Layer 6 of a small transformer language model trained on English Wikipedia (14 layers, counted from 0, width 128).
A neuron's activation on a vector x is GELU(gate . x) times (in . x), where the dot is the dot product.
The model reads these tokens: "ary" " election" "," " N" "y" "it" "ra" "i" " g" "ained" " his" " m" "and" "ate" " from" " the" " j"

The vector x that enters this layer's MLP at each token. A number n stands for n times 0.0074.
0 "ary": 93 -115 5 -93 -49 -78 107 232 -99 85 -17 241 43 40 -4 -78 178 -3 -140 -79 -4 73 -69 -40 44 45 -117 16 -119 22 49 -145 -259 24 51 30 -103 -240 116 -132 -58 -7 36 -23 -62 69 -115 63 19 92 9 122 156 -90 23 41 16 -40 -163 136 130 219 33 157 114 -225 -52 0 18 5 129 -110 -129 -80 -234 -56 -192 -22 -17 -124 -108 -45 31 -102 156 106 252 41 132 -89 105 -82 -220 -45 54 -199 98 -83 -11 -96 -150 -89 -201 -76 -103 -55 1 33 -69 37 48 -89 -20 36 -41 -118 58 141 -46 -66 -51 -20 -87 -36 38 -73 -68 171
1 " election": 171 -154 -92 5 19 -47 130 40 54 169 -238 176 -176 171 -37 -76 -92 66 45 120 38 47 -122 -152 21 51 -158 87 12 -162 89 115 -101 -61 -142 -226 -162 157 41 -76 105 -86 -178 -6 -24 120 143 206 32 56 -67 -50 15 46 67 -2 -85 -123 64 361 68 105 -144 131 -45 -62 96 73 111 75 25 -97 -25 -36 -112 -23 -102 -97 22 78 67 -58 -148 -106 153 166 42 -6 53 -143 -41 24 47 -85 204 -312 57 17 -354 -36 -171 -71 199 12 -35 166 92 58 -208 -104 -150 -246 99 62 -110 -17 49 61 -35 -319 38 -171 48 -58 -68 143 -106 24
2 ",": 30 -131 -79 43 -114 -14 -30 -64 25 13 42 324 -26 19 50 -56 -66 65 77 -132 -2 105 -84 -83 98 21 -88 30 -119 -183 142 109 -82 -108 24 -123 -182 85 -23 -78 39 -108 -1 -46 17 -40 -37 112 43 -55 10 25 67 -30 53 55 15 -92 -173 188 156 -109 -15 -19 -18 188 73 -151 -44 31 17 -27 27 -107 126 78 15 -43 46 -12 5 -115 4 -94 74 173 42 -15 -14 -108 -87 -118 88 -151 -126 -95 78 21 -135 113 -32 -67 -58 45 -60 87 -38 15 30 35 -132 -2 17 131 -45 31 -19 -66 41 -2 101 -143 -77 45 103 71 8 -83
3 " N": -114 -54 49 73 206 -95 -7 -91 138 5 -41 249 113 46 -75 -166 -166 8 -63 68 8 -26 -114 -142 38 -9 -22 105 21 -160 136 350 -144 -164 13 -92 64 6 76 26 4 46 130 -28 -21 -42 106 36 -124 90 81 -106 -12 52 -37 131 16 -147 -8 -194 -37 -2 43 -86 98 -112 40 -163 148 41 -196 10 123 130 -12 38 -55 89 90 -32 -76 -14 -27 2 -62 193 166 -56 -150 -2 84 73 -228 -91 -34 26 -76 175 38 35 -16 0 136 -40 96 -61 93 -54 -183 -77 -205 93 110 42 -70 15 57 -103 175 4 -37 232 -89 42 66 4 -8 -125
4 "y": -307 -146 -10 111 100 -323 18 -285 31 45 -65 148 -54 164 0 -121 99 -41 54 -81 22 24 43 -90 52 -54 111 -232 -243 -138 17 49 -196 -336 70 -76 17 -72 139 -114 -117 1 10 -4 -31 -37 22 -229 -9 128 -4 8 -92 28 -24 48 -177 36 67 -33 112 -57 61 -258 18 31 0 -165 24 72 21 100 26 -57 -47 54 -139 62 78 62 -92 -58 44 -59 -24 -16 7 33 -117 71 -37 -149 -476 4 171 -114 25 44 -130 105 -161 -71 -41 -157 -100 -90 -54 -71 -55 -135 -212 295 22 -61 -24 -134 -51 66 14 117 -46 143 -36 -34 115 -179 43 85
5 "it": -110 -371 26 161 109 -65 -12 -131 -72 -227 84 179 25 173 54 -111 54 74 -124 -125 -36 72 -3 -43 13 -33 8 -468 24 -40 129 -27 -188 -28 -11 -48 208 115 112 -5 47 -1 14 -162 53 84 -48 -13 -98 10 37 -70 -116 -28 11 40 -121 -18 6 138 -97 -117 1 38 64 70 -12 97 23 -28 150 -153 -215 -4 -74 19 -49 114 -124 153 -104 -134 61 144 181 137 93 -94 103 2 20 -205 -429 71 90 -189 -101 116 -202 -39 -146 105 -46 -72 5 -36 -133 -234 36 -20 -4 53 -10 88 -48 181 56 -7 -111 -142 110 72 52 -111 112 110 -42 65
6 "ra": 121 -112 37 153 -92 -77 128 96 -101 59 -90 184 -81 106 49 -176 -39 93 -6 -113 11 -1 73 -138 24 -101 -53 -183 -112 -47 193 -3 23 -64 -124 -36 131 56 203 0 -177 81 -65 30 -217 -39 -26 -10 -130 -68 80 134 -253 -163 -14 -38 8 -42 -195 134 18 28 -186 133 92 50 143 280 -56 95 86 56 23 50 -14 -7 70 -16 -361 -113 -121 -209 60 -77 -132 -7 169 -138 -7 -55 245 96 -378 -33 -178 -97 76 76 -77 264 -89 180 70 -126 -81 47 29 -9 -50 62 31 52 3 -41 24 -16 73 20 24 -58 -195 33 33 7 70 178 51 10
7 "i": -259 -86 4 -7 -59 -161 -36 205 -11 -62 145 181 -160 236 170 -66 46 38 -43 -11 88 7 -153 185 -66 -67 79 -248 -13 -216 -53 46 -56 -21 -32 -85 35 81 169 66 -156 104 -14 -4 -91 -117 -60 54 -25 -30 4 179 -194 5 7 -5 -3 -290 -71 115 -1 -80 67 3 -106 -22 41 121 -113 0 65 -5 -178 54 44 -19 32 -53 -206 0 -183 -157 161 52 130 91 47 -117 1 -6 23 -137 -427 210 -31 -288 -21 293 -259 6 0 8 43 -124 17 -36 -62 -97 51 -34 -119 0 85 -125 48 4 55 -103 29 5 -117 -38 -160 -199 46 143 102 0
8 " g": -123 -23 20 42 -34 -104 108 31 33 74 80 242 127 176 -75 -145 195 27 -44 -212 -43 52 0 -137 -26 34 29 302 -67 -278 20 24 169 -37 -57 124 -17 -126 -21 93 -61 -184 0 -8 93 -28 17 217 64 -21 16 -191 167 35 -45 35 145 -67 -121 -25 39 -79 -242 96 -20 25 -66 165 75 -4 -110 317 -75 -65 -41 185 68 -134 232 -1 206 -177 32 -55 14 90 84 0 17 -4 -106 4 -113 -29 -76 -69 -39 373 -13 -100 -219 98 151 -85 -139 -25 21 86 -96 -131 26 -117 92 -139 -196 34 -6 169 80 106 -49 45 87 79 19 -117 54 2
9 "ained": -208 -365 135 -57 129 69 147 -109 -74 39 -32 250 -138 177 -119 -44 95 74 18 -2 33 67 31 -91 -110 -6 -178 43 25 69 -5 -59 -46 -66 65 170 -239 -153 26 -44 110 -173 -115 -59 -66 210 32 148 -182 86 4 -5 156 -15 -4 -92 68 125 -12 106 -160 143 -68 47 101 46 -258 -27 36 10 21 118 221 -14 -62 -33 187 75 -58 59 37 -22 135 -171 -130 -23 124 -39 216 -46 21 -112 35 -114 218 -52 -20 35 33 50 -47 111 19 -64 -140 -8 145 163 -81 -122 -90 -242 57 -138 -69 151 243 77 -14 153 58 -36 -41 -53 115 -12 67 71
10 " his": 11 -94 32 -14 -94 7 -18 164 -2 -28 -50 298 -109 77 -127 -30 29 142 -85 -38 110 77 -52 95 109 1 -190 6 -163 -38 -26 59 -116 -95 -111 -28 9 -89 -28 67 -6 21 -9 -175 -109 18 4 138 -85 62 -49 -130 -31 92 59 -43 -50 -32 -133 202 -39 81 -28 -45 81 166 -95 -116 -20 118 -113 50 -10 30 -34 -145 59 85 -49 -1 -62 15 -11 -12 75 128 21 -23 -125 125 -66 202 -14 68 110 -61 250 -67 112 -106 -156 0 40 -118 -75 -159 142 45 -49 -153 -69 98 145 -1 -17 12 1 9 6 62 8 -47 7 132 125 61 25 27
11 " m": -115 -100 -82 12 -19 -112 142 33 -43 -75 71 231 -1 -14 -193 -268 -57 17 80 -222 -47 132 -29 45 98 -136 -117 241 -181 -172 -33 200 40 55 -180 -42 164 16 -47 202 67 -74 1 -74 -71 41 110 195 -205 -94 3 -101 127 66 26 76 -7 -8 -10 -62 112 -80 -119 166 68 75 -111 59 -16 -158 7 91 100 32 170 28 -62 100 365 3 -33 -163 23 100 35 30 -35 28 -80 -88 -113 86 -193 -25 180 22 -172 378 -37 -15 -281 -31 183 -80 -83 -46 27 1 -155 -57 49 96 89 -59 -27 -66 -177 -82 138 95 -140 -41 49 2 -44 26 -58 -78
12 "and": -126 -217 39 27 10 -22 88 -40 -11 -67 59 129 -35 91 70 -158 101 -37 -88 130 -6 356 118 263 -19 41 -248 -111 -73 -65 -105 -5 -78 18 -197 111 111 -105 210 -106 -15 -91 -14 -215 74 -42 84 97 -84 115 -2 77 71 197 -19 -13 -17 88 109 76 67 201 -133 -162 -13 -140 -120 -273 -96 96 149 253 -35 6 -110 0 87 14 95 -204 -161 -40 39 126 9 147 -75 -36 214 -8 -134 54 -445 -117 -125 -230 -31 92 -122 -5 -105 36 135 -13 -35 -191 -62 41 35 28 144 36 -37 -167 -71 -154 -27 -94 -140 142 15 -21 111 52 33 48 14 -144
13 "ate": -151 -79 -34 -53 99 -54 92 -6 -9 -16 69 236 -109 118 -229 -227 57 5 52 -150 111 376 -64 144 120 -69 -65 -144 -26 -49 7 93 -150 -5 -20 -75 -246 88 86 39 -18 37 -151 -28 7 305 -109 -30 93 -17 49 128 93 47 -164 -80 -195 -102 -68 122 -52 133 -294 -71 -10 -181 -109 -278 -21 -112 42 52 64 99 -157 28 85 -94 -63 -16 -211 -31 48 -22 56 162 39 -63 248 -122 -41 0 -204 -5 22 -152 85 -149 -185 56 5 0 283 -9 -224 23 22 35 63 -102 107 -22 87 -101 63 2 60 29 55 -73 52 -41 138 -24 34 -82 -48 -141
14 " from": -161 244 52 23 102 -185 -158 144 39 -100 59 320 -13 84 35 -80 50 143 30 -144 79 55 -69 -209 96 -59 -86 6 -134 -43 7 77 8 64 -93 -72 -6 -68 17 38 49 -94 72 -32 52 30 171 28 -115 -2 -15 139 -49 0 -90 140 88 -86 -27 128 -22 -7 -6 -102 -56 17 15 -96 -9 25 139 -73 92 19 -41 -46 42 99 8 32 -10 -127 -6 -73 65 93 105 48 115 -71 -27 69 64 125 127 -138 75 30 -62 -32 -98 102 3 21 -68 159 -82 132 -62 -76 5 159 -21 -73 100 114 28 -98 70 -96 45 -51 13 117 19 30 -25 100
15 " the": -121 -13 -2 19 -16 -52 -26 -52 -4 14 -68 337 -65 104 -56 -10 -26 -10 -45 -15 44 43 -43 -85 12 -26 -178 20 23 14 61 75 188 60 -10 -196 -9 18 -4 14 8 -43 7 -81 -25 37 76 138 -1 78 -31 -88 -7 97 32 -29 38 -70 -64 49 92 -106 -23 -73 151 58 24 -153 -6 -67 18 68 17 57 22 -35 53 1 21 -101 -12 -96 85 -66 27 26 -33 28 -86 -57 62 -12 4 -40 84 -90 252 -114 30 -21 -155 -85 -28 -184 10 -282 8 -33 -66 -101 -73 33 -72 -21 -181 -8 -23 15 98 -38 -23 -40 -50 45 1 77 27 -12
16 " j": -209 11 14 75 252 -87 -22 105 44 20 75 229 -43 157 -18 -80 -79 166 0 -39 48 -82 14 -21 -95 60 -62 217 -16 83 16 228 -78 -10 -252 16 -221 -4 123 124 233 -54 33 85 82 -133 73 267 -89 -155 -90 -247 57 -53 -28 19 -22 -296 -63 -86 93 -220 -157 -19 158 -93 168 21 1 52 -41 94 144 113 90 45 11 31 223 150 -151 6 -83 -6 -46 250 4 -84 -246 149 -164 -37 -185 -83 -55 26 57 101 4 -137 -108 88 134 -9 -16 36 -35 -44 -4 55 -129 50 131 17 -130 -98 35 47 98 213 121 139 75 33 -64 56 81 140

Each question shows the input weights of one neuron of the MLP. A number n stands for n times 0.0017.

n159 gate: -5 -101 -62 -146 115 30 -168 35 90 52 -12 -27 -61 -164 -164 24 -65 41 -60 102 -83 -111 150 -21 -20 -135 0 -51 167 20 2 -209 101 25 132 -34 -33 65 57 106 53 56 -3 49 -83 -36 39 -10 45 50 -100 93 35 -104 -98 27 -8 66 -88 -166 -5 -28 99 -45 -82 74 32 23 115 7 55 -15 -117 -37 91 27 -15 29 -38 -35 144 -124 -127 -121 112 68 -81 -67 -15 -62 -23 -10 220 -63 61 109 -146 -51 -68 -19 7 -70 -7 37 -133 -74 -13 -67 54 -108 72 -18 -32 -103 -70 -60 79 12 -41 118 13 -59 -86 -82 8 -57 57 152
n159 in: -139 96 14 -183 -81 17 76 149 85 69 -109 12 74 0 -34 -137 -35 211 20 -61 23 -38 -64 60 273 12 60 194 15 -93 43 -79 -6 17 35 81 -110 44 -12 -21 0 -40 53 -17 -62 -3 -3 -90 102 -20 3 -179 -47 41 -23 -26 41 73 41 48 24 -94 -74 -257 98 17 -214 6 -116 14 -42 -135 32 63 146 65 -116 -53 74 3 -149 -73 -3 -58 -154 -156 61 6 23 -23 -15 60 -137 -23 -96 -47 6 -45 -49 45 75 -23 -3 -32 148 9 -153 37 -159 -157 110 -12 158 -20 -92 29 -175 38 35 316 175 164 111 -61 99 -86 17 156
Its three highest activations, in order, are on tokens 1 " election", 5 "it", 9 "ained"

n299 gate: 49 30 -4 110 2 70 -21 102 -62 63 63 96 -10 39 51 -52 0 51 64 87 48 -31 -118 -25 6 -79 -33 48 17 -135 49 89 -116 -18 84 44 4 188 -78 -6 139 2 11 55 -12 16 48 -6 -12 74 36 -34 4 34 102 6 -21 -31 27 107 -42 -146 11 132 -49 -158 70 69 -139 -50 18 94 53 4 47 34 -40 -18 103 -48 -2 -84 -2 19 -39 26 67 -59 -31 90 -30 135 -174 31 91 -127 82 -36 91 94 -33 25 0 -74 4 -82 69 45 -6 -149 60 -63 -74 19 6 -74 53 -12 36 -26 -17 20 -98 35 -19 -35 -27 60
n299 in: 146 -68 41 87 -34 44 -15 -28 72 40 87 21 -31 17 27 4 102 -116 -17 -107 2 59 46 28 -92 -110 41 66 -6 21 -4 -44 4 56 34 22 26 -81 10 17 32 41 -43 118 45 -41 119 -17 118 36 53 47 -147 17 17 -23 -21 49 -15 -76 98 -93 118 -59 -48 -136 40 0 -12 -59 -89 38 -33 -21 0 25 -23 91 17 -45 106 -47 -143 55 6 6 28 -188 -53 42 57 10 -52 -49 279 0 -26 -29 66 89 55 -23 61 43 6 8 -75 -71 66 -190 -118 -22 -13 -13 43 -40 38 38 -4 56 108 -69 -52 -10 -13 154 40 10
On which two tokens does it fire most, strongest first? 4 "y", 7 "i"

n301 gate: 44 -56 -98 68 16 -5 0 -139 -23 26 63 -77 -46 -82 102 13 73 -134 29 38 -64 41 -5 153 -37 -48 61 -30 18 30 -9 81 37 109 -106 -35 -74 -134 7 -67 -50 150 -53 -53 -64 31 -44 27 45 47 -134 -104 30 -60 -193 -22 75 25 -29 11 78 27 -16 -88 -70 -29 93 -62 -35 7 74 67 31 7 -38 69 42 -81 -25 103 81 96 77 68 -45 -106 -112 -145 91 2 -73 144 11 119 2 45 -13 -22 -48 -74 140 45 15 58 127 34 92 58 47 73 52 49 -117 -75 146 0 -216 -70 23 -82 46 -34 27 -11 66 -121 90 -25
n301 in: 42 -115 24 -154 67 22 -139 18 136 88 129 70 29 31 -24 37 -82 35 0 81 20 -57 -115 -9 160 61 -42 -5 -126 -93 4 -79 -59 -152 -60 -4 -76 -34 83 -39 -141 124 94 -80 -13 -129 15 90 43 0 -22 141 -37 -9 -54 -57 -34 23 32 -84 -50 -50 -37 63 18 66 -86 -14 -84 114 91 25 -45 49 18 -49 -84 72 16 23 43 -103 132 -70 77 -159 18 2 -66 -130 14 -78 -25 -125 -114 75 117 2 -132 -37 -108 -23 76 4 -58 18 67 -56 -47 -36 -52 -37 85 -43 41 13 58 133 -21 -22 -109 -16 33 -117 36 58 -2 72
On which two tokens does it fire most, strongest first? 12 "and", 13 "ate"

n138 gate: -68 92 -28 64 90 18 109 -53 102 -40 142 -68 -82 15 -74 32 -84 -16 46 -15 -36 -73 97 -45 20 -194 -31 29 -67 195 -13 -54 -85 126 43 -43 -52 -44 26 -20 -11 6 -20 69 30 -126 -30 37 42 -136 -52 4 27 -134 -40 -26 69 7 -49 -56 -13 78 -29 59 164 -24 -57 -25 -9 51 -102 -28 2 52 122 45 24 45 -150 -31 7 -49 69 -60 -106 -35 -187 28 -20 112 -145 77 135 -42 15 -71 -129 58 42 -47 -35 7 68 -20 93 -20 106 4 11 -27 -33 54 -44 73 -70 22 24 -114 -2 -126 -14 116 11 -18 -118 -109 52 57
n138 in: -72 60 -102 12 -10 19 44 -44 15 -69 -112 -28 17 -28 -5 200 92 7 -2 43 -105 44 15 -27 59 -46 38 -12 -56 24 17 7 -49 -60 -37 -9 109 46 -26 -54 -56 -52 -86 59 -36 66 -75 58 -148 41 80 -52 29 -76 -131 54 128 -12 -7 40 -86 -68 158 166 -26 -66 -96 20 132 -47 110 17 -154 43 7 73 -28 7 125 -125 -156 105 -106 143 -34 -142 -54 125 -46 98 13 34 41 2 -73 -39 -37 14 -41 -158 -125 -5 -105 -100 -14 -22 -17 64 40 119 22 10 180 27 65 -130 -132 -14 128 24 52 -24 41 188 168 110 -38 63
Which token does this neuron like most? 13 "ate"

n147 gate: -111 51 13 85 -51 22 127 -143 33 -13 15 -59 -54 81 17 71 -31 7 -88 -13 22 56 -11 -14 -92 -22 8 20 -180 -125 7 -92 139 22 -38 -107 55 60 -159 155 -115 4 -14 -4 98 -75 11 13 -45 -104 -9 -102 54 -34 0 15 11 -2 -105 -56 -133 -13 -57 -38 -4 4 -124 68 -93 -116 -69 33 33 -26 9 121 22 86 115 -97 33 56 -58 -25 67 -46 11 15 -74 -157 18 53 140 31 45 116 45 -80 -36 114 29 -64 -99 41 -22 -22 131 -86 81 4 71 30 86 100 36 -44 4 -106 34 -9 134 -55 15 139 76 -2 -110 -2
n147 in: 43 165 -18 -9 -88 -97 123 35 -56 4 121 13 99 -7 75 -29 9 31 122 -99 -35 -33 -88 -64 -19 51 -99 204 -77 -65 2 24 -67 0 -63 -34 78 95 -28 131 -49 -47 -56 -23 38 -139 -38 25 -53 14 -31 -20 -23 -47 -56 115 76 -5 81 88 77 9 35 25 11 61 44 157 -106 38 0 -41 -103 57 -14 -43 -77 36 -150 37 50 152 32 65 18 41 -7 -53 183 39 72 -137 34 -79 72 55 -18 -23 -58 27 -23 -39 36 -59 -139 69 5 -107 5 -35 -12 -151 14 -65 -4 46 28 120 191 207 -62 -107 66 -101 102 -115 27 -2
Its three highest activations, in order, are on tokens 11 " m", 8 " g", 2 ","

n297 gate: -68 -13 43 44 121 -50 97 -61 -69 79 14 -106 2 68 -37 58 -103 -211 -104 -54 -166 -63 94 60 -89 0 74 51 -112 -38 -39 27 46 140 140 34 45 -17 27 -6 16 -47 -57 2 -4 -138 -110 -2 82 -8 -85 -78 -15 99 38 27 111 -67 -84 12 13 34 -23 -104 -6 10 -65 38 -43 53 -99 -87 -60 -111 -45 84 -16 24 76 65 -21 -32 -71 -13 115 -214 2 20 -59 21 -28 45 62 6 -14 18 -24 96 73 -52 -71 -13 -42 -11 43 -27 -72 4 -20 10 6 32 72 52 -70 -56 27 -10 160 21 -9 -35 -19 50 -10 -31 -93 93
n297 in: 56 -179 106 -116 -144 -107 -8 -185 29 -82 -124 68 -90 -159 39 -15 105 -102 34 -92 61 -21 -73 19 19 -110 -2 66 -8 32 75 42 -61 23 8 81 -19 37 -162 120 50 23 45 -142 -105 69 112 -16 -121 -104 -145 -26 -3 96 74 136 3 199 118 84 -114 -45 -70 18 -21 -196 -68 3 15 -76 -61 -21 125 -31 -5 -56 23 -101 -59 8 -49 58 0 119 -110 28 21 0 -116 26 -5 101 8 -21 -49 32 -40 -62 92 -25 -99 53 5 -26 46 94 -51 -111 -103 179 110 -43 -180 37 -66 162 91 -115 -72 -70 43 70 -230 -21 3 39 -3 159
On which token does it fire most, and how strongly? 11 " m", at about 0.67

n70 gate: 138 83 79 -63 14 -65 -2 66 138 28 7 -28 45 130 -7 126 27 -67 22 -22 -131 -178 -31 7 -117 -157 -25 42 171 -220 -33 -82 195 21 64 -79 64 -7 -180 44 199 54 125 -31 -92 -9 89 -24 -7 -65 -92 -28 -32 44 80 24 73 127 68 -68 27 76 25 125 -100 12 24 22 122 5 -102 -143 -77 -147 -81 -71 94 -70 76 68 -48 -22 2 49 -75 -116 27 -7 -51 22 78 2 69 117 -2 32 -100 -43 58 75 -12 -56 28 140 -9 31 27 -62 2 10 -5 -104 -74 73 14 111 110 12 -54 -36 -30 -12 40 -65 70 29 0 48
n70 in: 54 37 122 -113 74 78 -87 161 5 80 9 20 -2 5 33 -67 29 154 24 24 5 224 -72 66 -36 14 -31 2 -80 -29 -38 92 -46 47 -63 18 -17 -65 135 172 -44 86 -12 5 -68 76 -91 -26 17 -47 26 -9 -24 -271 -62 35 -74 142 156 -30 19 2 7 124 -73 -157 -26 73 -9 -146 99 12 104 35 -35 -56 -105 88 -29 -99 123 82 16 55 62 124 19 -64 19 36 99 73 -31 36 -19 14 -25 -7 -19 99 98 -84 42 88 14 81 153 87 87 141 2 -24 31 -36 -37 -95 114 60 -129 70 59 -17 31 -98 -60 121 -28 -67
Which token does this neuron like most? 15 " the"

n59 gate: -21 -90 31 53 93 -18 62 -94 -149 28 -14 -127 -92 -76 34 46 83 68 -161 18 -9 108 30 -96 2 -16 -13 -18 -113 126 67 43 29 -27 -67 -141 115 9 75 79 -204 58 -42 197 29 -86 -4 -34 -41 0 -18 80 95 -155 -41 36 -91 -23 162 -96 88 -35 42 -93 -9 78 -87 -25 62 -44 18 0 41 -137 41 40 25 46 -86 -14 -47 99 73 119 -59 4 18 -13 -94 27 12 41 59 -55 -18 -115 -50 -16 -11 22 -9 -11 33 75 7 48 86 -2 123 -117 176 140 -20 -55 -11 -36 -25 -91 28 38 -72 29 70 -2 103 68 -34 141
n59 in: -21 7 24 23 20 63 36 77 34 -41 40 -54 66 -93 -99 -33 -45 69 56 -90 59 -105 106 -137 183 18 -17 -57 -107 61 18 -34 -72 13 34 161 28 82 -20 16 -43 -7 78 -7 95 -35 -92 -7 68 22 -83 66 -43 30 -5 46 -9 -46 -185 -7 -23 -80 90 29 29 -33 126 -34 156 -87 20 2 56 0 -49 62 -7 65 138 -71 27 -7 -211 -102 158 66 14 65 9 27 -59 9 2 -171 -51 -88 -128 27 -138 44 0 9 74 -170 16 -96 7 -125 60 -111 -52 69 25 43 26 -43 -11 61 -16 16 -111 -85 -87 -9 -109 -58 80 85
Which token does this neuron like most? 4 "y"

n281 gate: -26 -38 -13 80 30 11 193 -26 -69 -29 -70 -90 76 -84 36 46 11 -59 -34 30 78 -74 -97 -163 -159 4 113 -48 -28 95 -38 -65 -39 25 68 -42 73 65 17 41 6 -36 63 85 -122 -10 13 -54 50 53 -103 29 -57 33 58 -61 28 -170 -71 88 -85 -39 31 15 55 -40 -82 -24 -19 -154 -29 19 -122 -121 36 -36 -40 33 98 96 4 -9 -17 -119 77 -8 59 -45 -2 51 -7 13 -21 -39 -4 41 -23 -63 80 -6 -13 207 -66 45 -212 -38 68 121 6 -80 -15 -13 -19 -32 -99 4 53 -77 -94 38 97 98 42 41 15 -38 -66 -94
n281 in: -19 -61 6 -25 80 32 55 -94 -94 48 -17 -33 -56 -42 83 -45 334 22 19 72 194 -85 -25 -67 4 -129 40 9 64 138 81 60 -39 -69 4 -23 30 -66 8 -11 57 -62 -45 94 6 -62 -17 -51 -8 -27 -33 -17 -6 -163 -68 97 8 -38 21 186 174 -51 -30 -13 -4 -10 -36 -62 52 4 78 15 -38 -135 -19 -118 50 35 -80 6 -10 94 16 -34 -17 29 -75 -8 49 -114 -20 -109 -6 53 19 -8 -10 -50 40 -25 61 87 -49 62 -119 -90 37 92 -39 -4 23 26 36 55 -33 23 -84 80 43 -12 20 105 -48 25 -47 -17 48 -95
On which two tokens does it fire most, strongest first? 9 "ained", 0 "ary"

n32 gate: 102 105 85 22 -209 136 -11 -47 -47 32 140 -35 -24 -117 24 57 -56 43 -88 -49 -87 -38 -20 54 -116 -55 54 128 11 18 137 -77 68 41 58 -21 -63 -47 -24 -130 2 99 -38 113 -143 73 -28 -53 111 -33 -64 -153 -181 -60 -22 37 29 47 -73 -22 56 -25 131 -37 18 -33 71 18 -32 -54 130 -33 15 -35 -129 -15 110 66 11 74 -18 -40 -43 4 -66 86 60 66 -104 72 57 66 33 25 97 96 -34 -54 44 30 -60 -27 60 95 -69 46 -148 -20 41 27 -11 -23 31 -89 -15 0 -75 75 -5 -26 -38 -160 -17 84 40 9 48 -97
n32 in: 105 47 90 7 -161 61 -59 -37 0 -48 -85 -8 56 -129 -33 -9 -80 149 23 14 39 -78 -52 -107 69 34 36 99 25 -59 71 -77 -96 72 148 103 -103 -7 -48 -90 -15 -60 -102 -16 -143 90 24 9 -18 20 -73 -22 -122 -76 -34 -11 89 103 -162 91 44 32 116 -45 -23 67 129 85 -73 -11 215 88 34 27 -63 -51 162 -119 -46 46 -25 39 -7 27 -93 111 25 17 -68 54 -9 70 -56 9 -84 58 24 13 -71 24 -41 11 9 -21 -13 7 -62 -67 -20 25 102 40 -20 135 -72 -91 -99 75 60 -148 -88 16 87 70 23 -126 97 -29
Which token does this neuron like most? 6 "ra"

n251 gate: 133 58 167 30 81 -100 19 -105 70 -20 51 -79 43 -78 128 27 -51 -202 25 7 91 84 -65 95 71 -33 52 -73 -9 28 -78 61 45 53 42 -22 133 -59 109 -33 -45 -43 54 -9 25 -63 -23 -39 58 -127 -99 2 38 -94 -81 -80 -19 -129 147 -54 38 -40 -69 -35 23 18 84 -24 68 5 -2 -131 -79 0 39 -14 14 121 54 -120 -23 -19 149 70 -119 -191 47 -13 49 2 -17 223 -16 7 75 0 -16 5 -51 -47 60 130 29 21 -18 -81 28 -129 100 103 -21 7 -18 44 38 -39 -46 95 121 5 -2 177 87 100 35 -115 110 2
n251 in: 56 108 -65 -78 -59 -108 -21 76 -52 -72 117 -36 25 -5 -28 89 10 12 -146 -92 -83 38 17 29 -209 -57 38 170 -96 162 77 47 87 68 17 160 -112 -5 -156 22 102 14 -140 -16 42 37 -2 -9 -33 -61 71 -139 -7 79 2 23 -28 89 21 -28 -12 134 -126 -57 16 -19 0 65 97 -46 34 61 9 -75 -138 30 14 43 48 -26 2 101 14 21 83 -25 -76 2 -121 -45 108 113 -23 14 -215 -11 -7 -100 98 27 62 50 -9 11 37 -124 181 33 28 154 -144 -41 -49 102 73 57 -52 -19 -75 14 121 5 12 149 -29 0 -7 83
Which token does this neuron like most? 7 "i"

n114 gate: 167 -37 -37 -7 153 -42 119 -62 -55 7 -68 -88 -104 44 153 -27 152 63 -84 0 -21 -93 83 -48 -38 -54 82 50 48 28 -58 -135 -96 -68 24 -205 41 86 -7 84 18 37 -26 7 58 -43 14 -45 52 -129 -87 -101 -98 79 0 162 109 -57 196 -48 -113 7 -31 71 -21 63 -24 -43 108 -50 -86 -7 63 0 7 -99 -16 43 -41 -179 37 0 16 76 9 -76 -74 -99 5 12 20 96 75 -2 55 42 16 -141 -73 -102 19 -182 -43 84 -19 -140 46 -86 -12 52 54 -12 -73 76 52 -92 -16 -21 -103 -12 46 -37 56 -99 -5 -117 42 117
n114 in: 25 3 -115 112 10 35 73 -128 -70 -50 -30 52 54 -78 -124 -60 8 5 64 65 173 -10 42 13 91 -72 -23 -88 68 -37 37 -23 -55 39 119 63 -99 65 173 -50 33 -7 56 32 68 -68 73 87 120 74 -48 161 -10 53 -77 -10 17 -141 45 102 73 43 43 -142 109 159 -179 61 78 29 317 123 -67 -27 5 85 -19 86 96 -118 2 40 27 195 177 -73 85 -24 15 -158 -13 59 15 -28 39 -21 36 -132 42 84 -52 107 38 -2 -132 -30 -35 -27 88 -12 -32 5 119 75 53 45 12 126 -76 -22 -15 -64 32 15 13 -22 -71 -72
Its three highest activations, in order, are on tokens 1 " election", 16 " j", 3 " N"

n135 gate: -148 37 12 197 -6 83 -65 -6 -25 -42 149 -3 4 47 127 -52 65 -9 -17 184 -34 93 44 2 2 138 25 4 -104 134 -70 -35 115 12 62 10 -13 48 119 19 -4 14 -104 92 39 47 -53 61 34 2 69 27 -64 -47 57 55 4 19 103 -104 34 2 15 -23 35 68 -35 0 47 22 73 -68 81 47 -27 49 -27 87 -132 83 100 28 -2 -46 170 -33 8 54 -86 -50 -35 -21 124 -13 31 97 -88 64 126 65 21 113 44 -19 -43 41 72 -31 136 -63 -96 32 -12 -40 64 0 8 19 -113 -14 -17 -68 10 4 2 -106 -68 -79
n135 in: -108 -62 -68 99 -4 81 -37 84 -56 -43 59 -23 10 -63 101 -48 67 15 -28 -62 -52 -128 -26 9 65 -28 -20 -96 -63 47 -6 -14 -70 -19 -24 -4 42 0 88 -11 16 -86 63 133 65 31 -88 -116 82 -53 6 -187 -37 -96 -32 17 148 -28 105 -23 2 74 -28 -79 -74 17 -114 4 44 140 17 -70 -45 -2 55 97 -80 228 24 30 57 -65 33 -45 26 15 -22 -47 26 -41 22 -145 117 54 50 -24 -99 -13 43 93 141 67 -66 -104 -80 132 4 -93 70 67 54 90 6 -2 37 4 -26 75 39 51 33 -62 97 19 140 34 89 -34
On which token does it fire most, and how strongly? 15 " the", at about 0.32